Layer 5 of a small transformer language model trained on English Wikipedia (15 layers, counted from 0, width 64).
A neuron's activation on a vector x is SiLU(gate . x) times (in . x), where the dot is the dot product.

Input weights of the MLP neurons that the questions are about. A number n stands for n times 0.00069.
n43 gate: 138 19 42 -9 -352 39 -55 -28 211 -47 -157 16 -94 39 -161 25 52 36 -144 81 -168 -59 31 280 -178 111 138 -195 95 88 -376 -104 -78 299 -178 -89 -32 -32 89 -92 35 -188 -248 -142 228 -56 -198 92 71 -97 -56 230 -45 -113 -122 -255 -74 -64 -191 -226 -9 -34 -75 -298
n44 gate: -56 -117 -217 233 107 -4 -7 81 -262 -136 -82 95 -79 -160 78 -31 -94 51 50 136 -150 92 28 -103 -175 -59 -105 -49 40 141 30 -14 -98 -12 -33 150 190 -10 -97 52 25 129 -40 -144 130 -118 56 -49 109 -181 216 1 22 -96 3 57 56 -228 -263 -25 75 -381 134 53
n53 gate: 345 -235 82 -30 -166 53 21 -142 -30 40 73 71 -202 68 69 -173 -30 -62 -95 111 -80 211 -25 -118 -73 -72 -122 -120 -201 -119 -43 -155 -179 -105 -24 74 84 -46 127 8 2 142 -21 144 32 -36 -348 -139 -196 -260 66 4 -78 104 184 48 159 -210 62 136 74 -71 6 -273
n75 gate: 81 -63 -68 -200 -175 150 -162 -110 -10 204 -92 214 53 84 93 20 -199 -95 -71 -130 48 -81 -133 214 -16 -76 75 -54 -3 -13 20 103 -164 114 165 -138 18 -201 24 -26 71 -72 -8 74 44 134 66 -162 65 -263 -1 -141 -30 -64 -34 -21 231 53 89 -23 -105 -18 73 230
n81 gate: -76 34 -197 131 29 -25 68 146 234 -73 12 115 222 257 -96 379 -12 -155 240 -204 -51 -82 60 134 -48 171 196 -113 -145 -66 88 53 57 43 61 -295 -11 -46 -48 36 67 -120 91 -67 -173 -111 -292 101 41 3 164 -38 -72 134 -26 -57 18 108 83 251 384 17 -176 168
n88 gate: 83 -129 -40 -14 -200 -24 -4 -152 109 -138 46 125 -121 117 118 85 -181 -227 70 40 203 -189 -213 -35 15 -377 50 -92 -65 83 14 -118 -115 -41 -154 206 478 -13 140 -186 -84 176 -10 37 135 -46 -185 -12 -17 -34 52 45 44 -239 -267 276 23 -159 76 50 -37 -28 -26 50
n101 gate: 236 -97 179 -48 -23 189 -7 -98 206 -105 -5 106 171 35 256 75 -235 115 67 63 140 119 71 -166 -68 158 243 -63 292 -15 -46 -203 211 82 58 -42 -150 -42 -93 -61 297 81 261 68 -104 168 94 110 38 28 -14 -84 38 -138 -73 -39 111 -55 -4 -175 -149 278 8 -8
n103 gate: 274 -57 -163 101 -8 -378 155 125 17 75 -136 190 -101 82 -31 106 -120 3 300 288 -114 -145 -80 159 -34 238 -43 50 204 -136 -22 149 -272 7 -75 143 207 331 261 -194 23 188 36 -7 108 71 -132 67 128 68 67 66 -74 -47 -194 -10 -122 96 123 167 88 178 -27 3
n108 gate: 364 -153 105 194 204 47 -126 241 181 -15 -268 -161 284 35 -119 -91 57 130 3 139 -116 -94 -75 206 -49 57 -17 -105 158 -152 239 -102 1 59 23 141 -124 -116 -58 11 281 -97 -86 403 -179 21 95 -5 169 -75 -12 -19 154 -58 -156 -6 -64 -121 58 48 -24 248 78 -137
n111 gate: -32 -227 201 -55 -169 85 -192 -20 -88 89 169 26 125 -134 -92 176 -195 -224 -117 -126 -36 -198 8 132 177 154 442 144 -220 55 45 -48 -70 -79 -21 -5 -77 -138 206 52 260 78 -94 -37 -150 78 -74 -140 5 -278 -5 -219 62 20 -364 23 12 114 19 -50 -204 58 -249 -160
n113 gate: 48 -94 247 224 -188 -51 -50 -88 12 -220 83 -70 -30 12 -97 -30 192 -168 145 100 -7 36 -84 -7 -73 80 -131 109 116 -19 152 89 -362 4 -299 133 -141 -192 41 -263 194 -22 50 -86 28 44 151 -231 -115 212 173 -5 -110 8 18 44 -93 -84 89 58 -234 16 92 107
n118 gate: 101 -176 39 233 -98 -16 207 154 8 -88 -140 51 107 105 -12 19 -93 38 -97 -35 -33 -102 -273 -2 83 -98 293 -199 70 -44 22 -8 -50 -255 184 -178 424 -200 -57 -92 -91 -95 -104 -29 10 278 42 64 -125 25 -143 18 -189 9 -173 54 -79 -191 9 229 -164 -83 333 75
n119 gate: -95 -70 93 146 103 301 272 -20 -262 91 -34 56 133 -50 23 188 -60 -83 -84 166 21 185 66 32 125 35 346 -238 133 -228 1 15 -113 262 4 90 -223 -61 130 -37 289 334 67 7 88 -107 208 79 -32 -350 70 109 -90 39 -89 55 -67 -239 91 -212 -182 201 32 90
n122 gate: 42 74 84 -16 -70 18 35 134 -8 -70 -15 339 -85 68 -8 89 120 -42 108 70 -90 229 33 77 -91 82 -210 -139 -297 110 -52 56 170 100 191 -294 -134 -63 -160 255 318 42 -276 185 48 -59 131 -155 72 -22 75 -7 18 68 32 -29 247 47 -48 310 68 -69 241 45
n130 gate: 83 -38 -23 95 -34 5 106 109 226 147 -161 131 111 -50 -302 56 13 -106 -147 -26 -179 -20 -235 118 326 7 30 -274 78 60 -93 -57 -153 338 279 31 232 79 144 -116 169 182 -127 -3 -72 100 164 -161 -280 116 151 176 51 65 -17 -100 200 299 -52 -204 135 -2 -5 -41
n133 gate: -54 -49 375 28 -32 -27 104 -163 22 -61 112 139 116 31 -145 120 61 -146 235 281 -31 -38 -20 196 225 150 -291 -130 -234 -89 47 121 15 -66 -196 0 223 -72 39 12 -89 193 -132 257 -93 -32 -117 342 -18 -28 -28 23 -119 163 -105 -136 -272 32 80 60 223 -72 136 6
n137 gate: 203 -113 290 164 -100 87 -96 235 -12 -79 -67 -175 89 -45 64 0 35 57 169 -143 109 -471 153 220 -100 10 -92 -75 99 -49 212 119 -96 -7 -50 83 19 -159 -69 80 195 68 -92 -88 -204 -144 26 -382 254 -140 -43 -103 69 -42 -38 12 -13 -35 117 101 83 -101 -27 -155
n141 gate: 76 -109 -104 119 -434 -90 -187 -299 126 -16 -378 -12 107 224 -224 -88 -103 123 37 200 153 39 -108 423 -154 13 84 41 166 -94 -39 -86 -5 -10 -181 -6 379 21 43 272 3 81 208 141 208 61 -64 -205 124 -74 -310 23 -43 69 -221 -98 104 1 10 -200 -128 5 464 28
n145 gate: 25 89 97 105 -139 -83 99 131 67 109 -90 223 -12 8 51 173 -101 -92 197 -94 193 -79 -53 54 -266 -91 149 -166 111 -69 -98 -140 12 -98 -277 -39 67 -15 26 -159 -43 -148 -322 -39 113 -31 -29 158 176 119 -49 151 -62 217 230 -78 -51 -37 197 -130 -96 73 244 -162
n154 gate: -268 46 28 118 -177 -49 108 -178 78 26 -290 -228 -22 273 -72 168 49 43 76 92 260 94 -46 224 -103 -199 -136 -296 151 22 -248 194 -26 41 -120 -49 119 146 96 -275 -229 -32 274 238 -196 57 46 -35 3 -222 117 154 15 80 17 -174 10 -62 39 122 211 -22 124 74
n157 gate: 10 138 35 -126 167 77 -369 -21 -120 -181 -102 -74 -122 -144 -37 160 -72 102 34 -157 -43 67 -135 -222 -185 3 108 57 -13 43 -41 14 145 -15 130 45 81 27 152 116 17 -96 -312 -40 -8 48 -96 -310 -278 2 -53 -40 19 66 -90 -12 6 124 80 209 -140 242 9 -11
n175 gate: 4 -228 243 -235 -258 -123 98 -53 33 44 73 72 -222 132 -290 269 -80 44 163 296 -240 97 -112 -114 61 48 -37 22 -1 -54 -339 23 -75 52 -155 -104 140 -66 175 103 32 -3 -248 232 250 247 -179 129 -98 -270 -26 -9 -5 154 18 -30 90 -11 30 22 85 80 32 -84
n185 gate: -6 119 -117 -38 -380 -116 133 -62 102 -190 -135 -5 -77 192 -386 54 -286 69 160 236 62 290 -116 -118 -49 103 353 -236 102 198 -192 106 84 -78 -89 -9 -97 14 141 188 154 242 66 -68 -165 59 -162 131 -39 -95 -96 -26 121 37 -79 142 260 118 77 -231 -26 162 134 59
n187 gate: -129 11 250 110 -19 92 -138 135 -113 -40 -11 -16 138 -62 -201 32 -346 -25 -58 -92 -15 128 -144 -195 125 -51 -169 14 -124 16 117 114 -237 -43 -56 -316 85 102 112 63 119 -52 -6 17 15 -81 22 -76 -155 96 62 -36 -99 63 105 -187 98 -40 114 159 244 -84 -39 -66
n188 gate: -73 -49 335 -16 -248 4 -164 307 57 -120 -270 46 199 80 -184 82 140 -181 -76 54 -117 -81 -8 230 -87 152 210 1 -109 67 108 29 77 146 -16 -364 -185 -171 32 287 81 -142 103 315 -276 22 65 -198 244 -228 211 -222 96 -58 105 -185 325 133 -126 140 -60 -131 7 -192
n189 gate: -25 17 79 164 -200 -185 141 -29 62 132 27 138 39 -67 181 258 69 -208 154 -146 -120 -43 135 68 -168 40 24 64 4 41 119 -217 78 28 -191 96 -85 44 0 286 30 -44 -136 49 -248 -8 113 51 227 -131 53 33 -35 -36 49 216 -61 78 -32 302 47 9 14 -27
n43 in: 89 188 -77 -173 21 10 -18 -89 294 -84 83 -102 -4 57 -71 -146 158 6 -166 101 -119 85 -75 229 -121 66 58 -185 23 -80 -147 -71 -102 100 14 -130 -148 138 -106 -113 -54 -207 -109 -244 39 -122 -61 50 37 -95 94 201 201 32 34 -18 -124 -70 -151 -102 -170 111 100 -175
n44 in: -115 -116 130 16 12 -45 46 7 -5 -70 22 -143 -23 96 124 -33 -117 140 158 -116 0 74 352 -185 38 -111 54 5 328 17 -14 -27 -109 -127 27 62 7 -34 -274 -218 172 -131 21 -63 -3 -92 74 -9 -56 97 -102 -61 -44 73 -29 43 168 9 -82 -244 -188 46 -4 -140
n53 in: -50 16 -62 -27 28 -209 -135 69 53 -284 -7 120 67 74 22 73 -289 -1 -93 -251 141 32 -43 -5 38 -64 284 44 267 53 -182 153 187 18 -64 153 -11 2 -175 -1 -136 105 3 14 0 41 64 -97 225 90 -75 -41 -29 -252 -34 149 14 -21 -67 -72 -81 76 116 -18
n75 in: -59 -141 39 -44 162 49 58 -58 129 40 -106 37 -100 50 -186 21 -100 63 2 -65 -61 64 107 -163 -18 -8 -8 -145 130 -4 44 27 -132 -62 101 90 49 206 -202 -45 -156 -16 -46 -156 71 124 -258 -50 -94 65 -27 -33 -141 29 -7 110 121 -148 -143 -26 -271 78 -55 98
n81 in: 125 -37 66 74 37 21 -26 50 70 57 -121 -166 -172 -54 -23 108 58 135 -177 40 -82 -185 114 7 34 78 -144 1 10 -30 42 -2 113 -16 316 134 -29 -24 91 -62 85 4 69 39 34 92 -160 -4 4 -209 63 85 -49 -75 -76 -171 166 -123 -36 1 -107 -87 70 128
n88 in: -17 20 198 55 75 -143 20 56 52 -53 -73 12 -127 -142 -128 -105 45 310 210 -251 -110 -41 -40 165 66 -32 161 -38 50 -34 62 166 90 35 51 -64 35 -155 -27 -246 -151 -200 -66 -59 232 104 -1 139 -122 -48 20 273 -72 83 -7 -89 98 160 47 -84 114 44 166 -27
n101 in: 102 -69 4 131 12 112 105 169 39 11 22 109 -106 -129 -86 102 174 260 -218 -92 -111 49 7 187 109 -56 -35 125 -101 87 -28 -216 -17 107 -42 66 73 -52 46 49 -49 289 -43 -22 -261 -139 -40 -111 38 -40 19 -66 44 -112 110 180 -102 -6 -67 34 -134 -184 63 -14
n103 in: -50 144 93 70 69 -215 59 91 -226 -115 323 114 -21 -85 198 44 85 120 -27 92 -98 -210 -140 -44 -78 -62 17 -83 -46 49 33 73 34 56 124 147 264 42 241 -143 -80 -60 82 -196 29 -98 -62 -58 162 11 78 116 -160 17 -178 -53 135 -75 56 -26 44 20 -11 -80
n108 in: -9 -125 250 16 38 67 155 147 115 35 -9 39 -336 -98 40 78 63 -86 92 -167 147 0 -21 -2 97 -32 147 70 -55 28 146 -217 -84 133 85 -56 -39 74 121 101 -11 114 -8 -88 171 230 -216 51 199 10 73 -77 -81 -3 -126 23 60 67 24 -7 -52 -208 149 138
n111 in: 46 10 83 87 -188 107 -211 -87 8 -158 2 137 59 -116 -22 107 243 -21 129 -111 11 24 80 61 -156 -114 92 136 56 -46 20 65 289 -49 -100 -134 -192 -100 219 99 16 -30 -27 81 32 45 254 -80 -27 -68 -132 -114 45 -105 32 1 129 225 249 -13 111 -49 -32 -8
n113 in: -69 212 36 23 142 12 185 -261 -136 73 -14 40 98 -141 84 -31 -97 -16 28 -117 114 26 77 214 -101 -117 109 -97 115 -282 13 71 62 97 -131 -60 -193 60 23 40 -24 194 -97 167 -163 -85 49 -246 37 -73 67 50 59 20 -178 -82 92 -11 -100 2 45 -148 13 -17
n118 in: -30 100 66 24 -118 -86 -2 -74 -62 -49 -214 -7 46 230 -22 207 -192 -36 59 148 -79 51 -44 13 -182 -125 -67 -180 177 -116 -146 -3 -210 -115 95 22 55 96 -249 218 -123 96 136 55 86 102 -142 124 -54 108 169 -27 -65 7 11 8 -204 35 14 91 -20 -259 32 -49
n119 in: -11 224 -227 -81 -21 125 -55 36 21 197 16 70 195 22 58 327 -143 -190 127 -79 -90 125 83 -44 7 17 -24 148 -68 -259 -15 -23 75 134 85 -51 319 72 9 -7 163 122 27 45 -79 -41 41 180 -53 -158 -40 263 145 37 230 -51 -15 334 -128 0 -55 132 -142 -115
n122 in: -58 213 -166 -22 199 21 37 93 -192 25 69 -49 153 25 231 -67 107 47 52 -193 -89 0 -5 -110 17 71 82 -85 28 39 39 -95 -102 20 -33 94 -163 59 -28 39 197 45 54 -71 -18 -191 79 -40 48 124 -200 305 68 256 -4 -75 -67 75 -228 -180 85 225 -114 1
n130 in: -76 51 -133 46 140 37 71 -53 104 51 -14 -71 14 405 -80 43 -130 -91 12 189 8 -6 -78 -181 91 141 53 181 12 -379 -317 27 212 38 99 -36 9 202 -37 -90 -75 58 -55 -25 89 -48 -102 -94 45 153 55 -31 -98 -57 -96 -168 -107 46 -20 100 114 0 145 27
n133 in: 109 -111 48 116 -131 52 63 175 111 -42 -4 -84 97 -124 -110 -5 -76 -60 -40 97 18 -70 247 181 -6 -183 13 97 -63 -71 44 -108 -74 55 20 143 -93 112 180 206 38 28 157 -40 -65 -17 206 8 135 156 -25 -59 184 4 -266 -72 36 -78 177 -41 -106 -376 193 -163
n137 in: 79 158 -120 87 -52 -159 -33 -117 -139 92 -57 27 -211 13 -180 -182 -55 -38 -10 50 40 -4 -29 -72 91 -111 -138 -11 -18 0 -105 -338 11 -343 -124 155 184 -71 68 -18 -30 167 105 209 206 29 -249 134 73 -75 70 44 -76 61 105 -79 0 -26 -352 85 -151 -22 36 189
n141 in: 156 73 20 123 -99 288 126 -291 -18 -160 34 4 -32 -43 -62 60 -237 40 30 97 -114 -282 23 4 -29 125 28 -99 101 -70 -75 39 -160 -241 -5 254 28 -17 76 -47 58 -84 176 -41 -31 -136 -7 80 141 -177 76 50 -85 -215 61 -75 -123 195 -76 -128 -145 223 -122 -23
n145 in: 260 108 -123 46 8 203 -13 8 153 -135 159 -107 -61 -45 -68 -160 -85 136 76 -62 34 -35 357 -183 -146 11 -169 -191 -96 98 -115 -196 -38 140 -41 105 18 -161 -33 122 -184 -119 21 168 118 -109 -140 -44 -161 -89 -175 8 128 -67 -57 39 195 -20 -53 -54 -129 -127 47 -14
n154 in: 81 -12 102 24 52 44 -125 -98 -226 -19 119 98 -258 -3 -66 -131 -11 -96 -61 -287 -248 47 68 -236 -431 -126 94 -4 97 35 -203 -151 -53 103 -60 121 -255 44 104 -145 36 119 69 -189 42 76 90 181 -116 58 112 23 38 -16 -119 -1 80 -83 -103 -156 -18 0 -152 -47
n157 in: -50 -3 12 -94 -13 94 -174 134 2 1 -103 -46 -92 -74 228 11 -224 21 6 61 30 -2 -253 -21 -95 93 32 104 -19 97 39 -229 69 -41 4 65 197 -28 42 -91 -85 -15 -92 -34 11 110 4 -122 -194 -189 87 -124 -236 -47 -71 -9 28 185 -103 -20 -88 169 -89 69
n175 in: 70 -41 -11 -199 37 17 168 64 -179 -21 258 -170 -155 36 -55 65 -44 -13 -193 197 -213 105 -149 -234 7 -31 65 76 -87 -124 -72 -156 153 -22 -68 -153 49 -26 -116 -9 -154 -145 -5 -21 -2 88 -84 -20 -145 100 -26 4 21 45 221 -30 286 -42 42 121 -68 -83 -181 73
n185 in: -291 210 -3 -27 -84 -90 -89 44 9 -126 -117 275 138 -232 109 -53 -320 -50 29 1 106 -6 69 -50 -103 -40 -111 -120 39 3 -18 11 143 -98 -294 148 -196 -10 183 -63 104 -8 41 -109 -110 36 -39 -38 56 111 192 19 -166 -134 -22 -101 -161 -42 37 -122 181 51 -153 -49
n187 in: -46 46 8 -33 -276 178 159 73 -103 -12 87 229 87 -82 164 19 34 -152 -76 -5 30 -26 171 65 -13 107 -179 131 90 -49 -30 -9 64 -70 -83 -128 99 67 -35 216 147 70 -94 80 -4 62 -17 142 129 18 6 -17 -21 94 8 -102 -136 -80 52 163 32 194 48 93
n188 in: -47 9 -21 173 160 40 -413 112 -86 -9 -21 65 23 4 116 29 0 276 -9 -170 4 144 -264 193 201 -97 -134 147 -68 408 -15 -37 197 190 220 -177 -90 163 87 34 10 52 -41 -38 -22 -153 84 100 38 18 177 53 9 -108 -92 -277 -170 61 147 -111 -83 95 51 -232
n189 in: 51 -137 12 118 -63 -222 -13 142 -141 -24 49 -104 -90 38 -155 -34 125 92 48 -122 -74 -87 114 87 -47 13 -24 168 -86 117 119 19 -20 -206 137 -7 -24 -22 223 -156 -32 0 -65 -253 0 16 -159 108 9 -54 -31 228 23 148 283 1 -59 102 -197 83 35 -180 70 -53

Each question shows a token from some text and the vector x that enters the MLP there. A number n stands for n times 0.0088.

" ": -81 23 -15 -246 12 -196 11 -39 17 149 82 -108 72 77 -46 -108 -9 26 59 -63 -84 399 -127 1 -108 -320 -97 15 49 87 96 54 263 118 -212 11 76 5 -124 -2 -37 124 44 18 57 45 29 -9 7 114 61 58 183 -59 -77 24 66 -56 191 -56 35 -95 30 222
Which neuron fires most, and how strongly? n154, at about 0.41

" is": -152 -49 271 -86 -31 5 17 50 -8 -23 122 -229 52 -178 -156 -105 -158 -180 55 -26 -92 -125 -87 -111 -166 -290 -97 -95 6 -138 36 19 -54 7 -223 25 -25 129 -187 -12 -91 -86 65 -118 46 -16 -70 -189 335 -65 -60 -14 -35 40 -34 48 -176 -99 71 65 -205 -101 146 -24
Which neuron fires most, and how strongly? n113, at about 0.69

"app": 42 -78 -9 51 111 14 133 172 -162 -134 78 -87 64 53 -284 -184 -130 -118 -97 -113 168 6 146 3 85 -197 -16 -209 -24 -28 -47 -160 87 136 12 137 255 -92 -78 -45 -204 63 9 -173 31 -203 62 -50 180 -16 96 231 83 -75 -29 -105 10 52 140 -231 38 16 -10 40
Which neuron fires most, and how strongly? n88, at about 0.67

"ar": -112 101 66 -8 -79 -27 -45 333 -3 216 153 6 -21 -18 -94 -82 -14 -5 -6 17 93 29 369 67 31 109 -163 72 67 -70 -31 -62 -54 -56 -153 172 240 -31 -32 -150 -107 167 105 -42 37 -130 -201 56 340 91 -101 12 43 -129 55 107 -117 92 147 -203 3 -71 -28 198
The two highest activations, in order: n137, n133

"ri": -41 -178 190 -85 324 54 -25 238 249 151 -38 -47 -17 -145 -141 -123 -97 -54 77 140 114 37 -48 -19 228 -104 -101 -139 146 38 -35 193 -92 -89 83 127 -134 -8 -169 30 -230 3 -29 -54 -43 81 -173 130 104 -5 35 78 116 81 -17 70 -199 38 121 -160 114 -115 -68 77
Which of these neurons fires most? n108

" out": 98 109 124 -128 -117 -131 59 -29 -149 -84 268 -27 50 -22 -125 44 29 5 115 -73 -174 113 60 -242 -4 -355 -93 24 -48 -84 8 43 -236 -119 -174 116 312 30 9 -102 -57 -239 104 -30 109 -22 61 -36 128 232 10 -33 97 -12 23 -75 37 29 116 84 -161 -147 45 103
Which of these neurons fires most? n175

"al": -117 164 -250 4 204 -43 -35 68 142 -15 -77 203 82 38 -1 -143 -5 88 250 -45 34 -51 326 74 17 5 -37 280 -117 -24 222 -46 249 93 166 47 -173 35 -107 85 -48 -70 -38 16 24 -230 149 -29 -16 58 59 -38 27 -130 3 144 228 27 45 -107 -50 115 -163 65
Which of these neurons fires most? n122

"ac": -58 69 -6 -8 56 163 189 162 -248 44 34 75 113 -38 -162 -310 -23 -30 -95 -198 46 65 -54 -91 -12 169 -66 -138 -18 -39 -168 -58 239 16 467 -113 137 -88 73 -80 7 53 -23 -144 -50 -67 120 -63 289 -10 -75 179 24 55 -68 9 135 178 22 -39 -77 116 -35 -65
Which neuron fires most, and how strongly? n122, at about 1.3

"go": -38 -23 92 -40 -69 -77 115 91 270 38 132 92 -160 -62 2 -34 -23 90 -68 61 -217 165 10 29 36 -71 -149 -163 124 32 -26 -13 84 122 -46 125 98 122 199 -187 -179 -261 0 71 -139 -223 -154 64 -12 2 -102 40 160 -13 -90 245 42 182 15 82 -8 38 -38 183
The two highest activations, in order: n103, n88

" car": 105 -57 132 83 91 -279 -38 102 83 -1 291 -135 -40 -31 -97 -10 40 21 162 16 -36 90 88 -55 40 -69 37 -57 -77 62 -52 -42 157 53 -82 -20 201 -5 -98 -171 -186 49 213 -44 120 -50 80 124 389 206 -131 35 -32 -208 102 152 28 76 39 -13 -120 -96 2 217
Which neuron fires most, and how strongly? n88, at about 0.58

"ra": 5 18 53 6 135 -16 -93 237 54 79 -95 -56 -12 -213 -219 -163 165 101 -95 113 75 64 26 -75 -91 -135 -23 21 -114 72 -24 -110 -35 0 -52 101 135 79 31 -62 -113 -3 -24 9 -151 62 -224 220 185 152 -71 -75 172 -144 -70 455 -38 25 44 33 140 63 -20 -80
Which neuron fires most, and how strongly? n108, at about 0.61

";": 71 42 30 -332 17 9 -21 -127 -5 88 170 61 -54 33 89 110 -60 -279 -244 -142 -50 -53 101 58 -92 -149 -47 -103 19 -48 -93 -8 19 -59 -204 37 -181 81 -51 -51 42 -93 90 -23 83 -139 102 -46 152 -42 -183 -185 32 -46 89 161 60 -89 41 -30 -15 190 130 205
Which of these neurons fires most? n188

" pa": 14 -12 62 17 37 -163 108 21 23 -27 190 122 -203 -131 -326 -115 -54 82 -23 93 -36 40 -87 -41 -64 -85 35 -269 -170 219 66 -86 193 96 -127 8 48 18 -37 -126 -109 -159 46 -42 -135 -148 17 113 80 90 35 186 71 -84 125 195 205 -161 94 128 1 91 -85 70
The two highest activations, in order: n88, n145

"act": 5 -42 -10 -49 78 -77 145 101 -36 -150 -53 -258 -221 108 30 -65 9 98 -42 -49 28 -50 16 1 -63 -235 43 -138 187 -82 124 44 -80 173 125 145 111 -16 36 -150 -178 78 -108 -99 18 -53 -103 -30 -23 -89 40 105 115 -288 -179 160 -254 5 161 202 -165 114 -104 106
The three highest activations, in order: n88, n103, n118

" are": -68 -63 95 -115 -1 -24 7 29 -48 32 66 -253 -19 -249 -261 -185 -71 -129 60 0 -152 -198 -13 -34 -151 -286 -13 -132 59 -54 52 8 -151 -26 -190 10 -170 102 -139 -24 -91 -91 -15 -106 -34 -39 -19 -207 133 -115 -103 -69 -104 -61 47 201 -145 -162 -72 -13 -188 -235 125 7
The two highest activations, in order: n113, n44

"29": -60 163 -84 28 -4 231 185 31 138 -17 17 59 -89 -12 118 -79 129 -130 -65 -76 -84 295 -75 -132 11 -36 -33 173 -74 -191 86 -46 138 1 -202 -338 -229 -22 68 0 5 16 10 -65 -51 -134 30 77 -88 87 -316 38 42 -117 -120 46 88 -120 32 -47 -67 -157 -108 33
Which of these neurons fires most? n141

"ver": -71 150 -33 10 -18 28 189 -18 -192 209 116 -157 149 -26 -49 -22 54 86 211 -37 146 218 20 80 149 -168 -36 -76 -70 -39 69 75 25 -21 75 14 -46 167 -444 17 7 -12 66 -165 14 -4 -148 24 -4 44 -131 177 15 28 51 30 94 119 -290 26 -28 47 127 -201
The three highest activations, in order: n122, n111, n157

" of": -220 223 24 -71 86 -66 77 -43 -107 75 83 -90 -77 28 -130 63 14 -276 224 -47 -86 53 156 -48 -38 -112 -92 -72 111 -72 93 31 -68 -118 133 299 173 11 71 223 -83 -56 65 -118 -68 -139 102 -68 -92 -150 -36 -194 73 -69 54 14 -12 46 38 -22 -43 -179 -105 65
The three highest activations, in order: n44, n188, n43

"C": -74 -147 -36 -69 39 145 100 9 -139 -76 65 74 -156 201 90 -184 15 -63 -274 30 171 241 -102 -239 -51 -141 -101 77 22 -98 -245 3 220 89 -155 171 147 23 -166 -66 -107 -39 -47 -119 -41 18 15 -122 -26 136 3 -5 45 138 53 205 24 -21 -149 40 -263 -110 -45 102
Which neuron fires most, and how strongly? n53, at about 0.78

"\n": -35 23 -112 -24 117 26 54 -122 36 61 136 12 215 76 175 -81 -159 -103 43 135 -191 -9 -80 89 -34 -15 100 -123 40 234 -65 64 -103 109 397 -111 216 -13 -12 -37 -39 109 -92 -249 -10 167 -44 210 77 -120 -72 -167 100 81 37 232 -73 -93 53 136 -99 -101 -100 179
Which of these neurons fires most? n118

"s": 20 81 -35 17 204 -180 -16 -151 -192 289 87 101 -56 -190 -2 -66 -196 149 36 22 91 -43 -64 -224 -13 -193 45 51 17 30 28 32 -74 -108 -145 134 74 80 -214 125 -76 44 -94 -82 -27 -150 199 50 -96 72 -24 -226 158 -179 -27 250 -66 -14 6 -51 -80 43 -122 38
Which of these neurons fires most? n44

"la": 154 34 1 136 113 85 -108 -3 38 159 115 134 -154 -219 -165 -139 329 127 -109 -84 -232 -13 -120 -126 -41 90 -196 -59 -116 63 -207 -219 181 -81 177 -189 -96 81 9 -48 -36 -16 -15 -64 -84 178 -55 61 -37 -35 -109 0 159 -37 93 122 15 77 33 144 -128 15 62 38
Which of these neurons fires most? n185

"an": -134 145 -59 -277 -9 -65 -85 7 -97 -107 28 -33 -102 -221 -87 2 -194 11 -49 1 125 57 78 -149 -13 -104 113 41 208 -31 113 75 2 -81 13 135 37 -55 -130 -241 158 122 -17 -26 -236 -75 -157 23 193 119 -13 -40 178 -159 -91 86 -147 65 144 -141 2 27 226 63
Which of these neurons fires most? n185

"\"": -104 59 93 45 -55 21 -2 -79 18 160 134 -106 42 32 87 -142 -20 -89 -83 -17 40 73 124 -47 -59 -145 107 170 11 235 -103 43 88 -305 -60 -139 -5 208 255 -126 -84 -144 -58 -275 -169 16 10 -7 90 111 81 45 -68 24 -174 143 -123 -145 113 -54 -165 91 -178 67
Which neuron fires most, and how strongly? n119, at about 0.21

"lo": 10 16 -80 -136 135 -90 42 97 153 141 -53 130 -137 -212 -49 -99 131 25 -20 -96 96 147 113 28 -61 -71 -3 -130 -40 -48 -161 -49 2 48 -75 42 -193 221 -150 -102 -138 -128 -200 109 -93 -71 55 92 243 -42 -82 164 137 -124 -176 136 -202 260 215 -36 -198 -17 59 -112
The two highest activations, in order: n43, n145

" City": 159 31 39 2 91 141 108 -92 181 88 15 -157 -30 -32 -8 -127 -24 133 18 -158 -277 298 66 -141 85 -210 30 19 57 121 -51 -26 86 -74 47 -223 -18 34 -152 -46 -5 -176 -16 44 -37 -24 3 76 -74 127 -76 -75 137 15 205 223 35 -87 -323 58 -161 -43 60 115
The two highest activations, in order: n101, n103

"le": -80 33 23 -3 34 -49 46 168 -42 248 103 94 45 -63 -48 -33 178 112 -17 -76 77 24 231 -105 201 -230 -77 -51 -58 146 -124 -44 -105 32 -65 107 221 108 -7 -25 -176 -199 -17 55 -144 54 -95 -70 96 -64 -71 38 -17 -18 -117 287 -201 -220 234 106 76 -220 50 158
Which of these neurons fires most? n141

"d": -305 6 -155 20 -134 -39 -15 -76 68 -77 102 34 -4 -242 109 -18 -6 63 136 2 173 -69 176 1 -125 223 -104 86 -43 -45 -212 -23 95 71 78 93 -160 236 72 77 -166 -273 -123 -117 47 4 37 51 -121 45 -277 -11 121 -120 -87 -80 -71 -58 211 19 5 -23 -83 10
Which neuron fires most, and how strongly? n137, at about 0.36

"e": 80 4 -128 81 208 222 12 142 -24 154 -97 158 38 -85 -99 150 -20 175 -168 35 -14 -103 -41 -221 129 -62 -149 -175 -137 -152 93 50 101 73 374 -52 57 130 -95 149 -163 -180 -44 -35 -58 127 -5 33 8 -128 89 66 -13 -76 62 56 82 -36 275 37 37 -26 -2 225
The three highest activations, in order: n81, n75, n130

".": -186 -179 154 -224 -100 115 23 -70 -63 56 85 164 142 -108 6 -125 0 -126 58 -130 -135 -6 -13 54 -73 -334 67 -59 -65 -44 -39 -21 -2 -183 -53 -21 28 89 -97 -168 212 -72 126 -146 5 69 -36 107 -6 -119 -106 12 62 -252 -62 94 30 88 225 -196 82 60 -99 45
Which neuron fires most, and how strongly? n111, at about 1.5

"ized": 173 -74 -131 -167 -165 -11 116 40 82 -14 168 -102 -91 215 -126 -21 -75 -33 14 -140 17 50 200 -116 91 6 -11 -32 154 -10 88 24 -92 -68 -99 -2 -13 157 -15 -144 -69 -184 141 -157 138 -102 216 -256 113 54 -20 -68 229 -161 -81 168 -134 -94 131 -87 -19 113 -37 4
Which of these neurons fires most? n188

"87": -107 107 -108 -53 138 217 122 -120 36 -1 98 -19 21 47 178 -91 38 -20 23 -32 -169 50 -165 -127 0 -37 -54 188 24 -78 185 73 133 -165 -109 17 -157 10 162 -201 45 138 -33 3 -84 -42 193 26 -132 -201 -209 -7 123 -173 -110 307 -49 -8 114 -52 -54 -19 -108 -231
The three highest activations, in order: n119, n111, n118

"ed": 46 71 -98 -187 46 -38 117 -178 151 -1 152 -85 -34 5 -166 -82 -140 48 51 -113 141 89 237 95 -40 -54 -35 -32 78 -108 -41 38 -215 -39 -141 103 -156 119 -6 -56 -147 -205 148 -17 159 -101 98 -157 111 -15 -72 -86 181 -226 -61 19 -272 -34 122 -100 -1 12 62 129
Which neuron fires most, and how strongly? n141, at about 0.71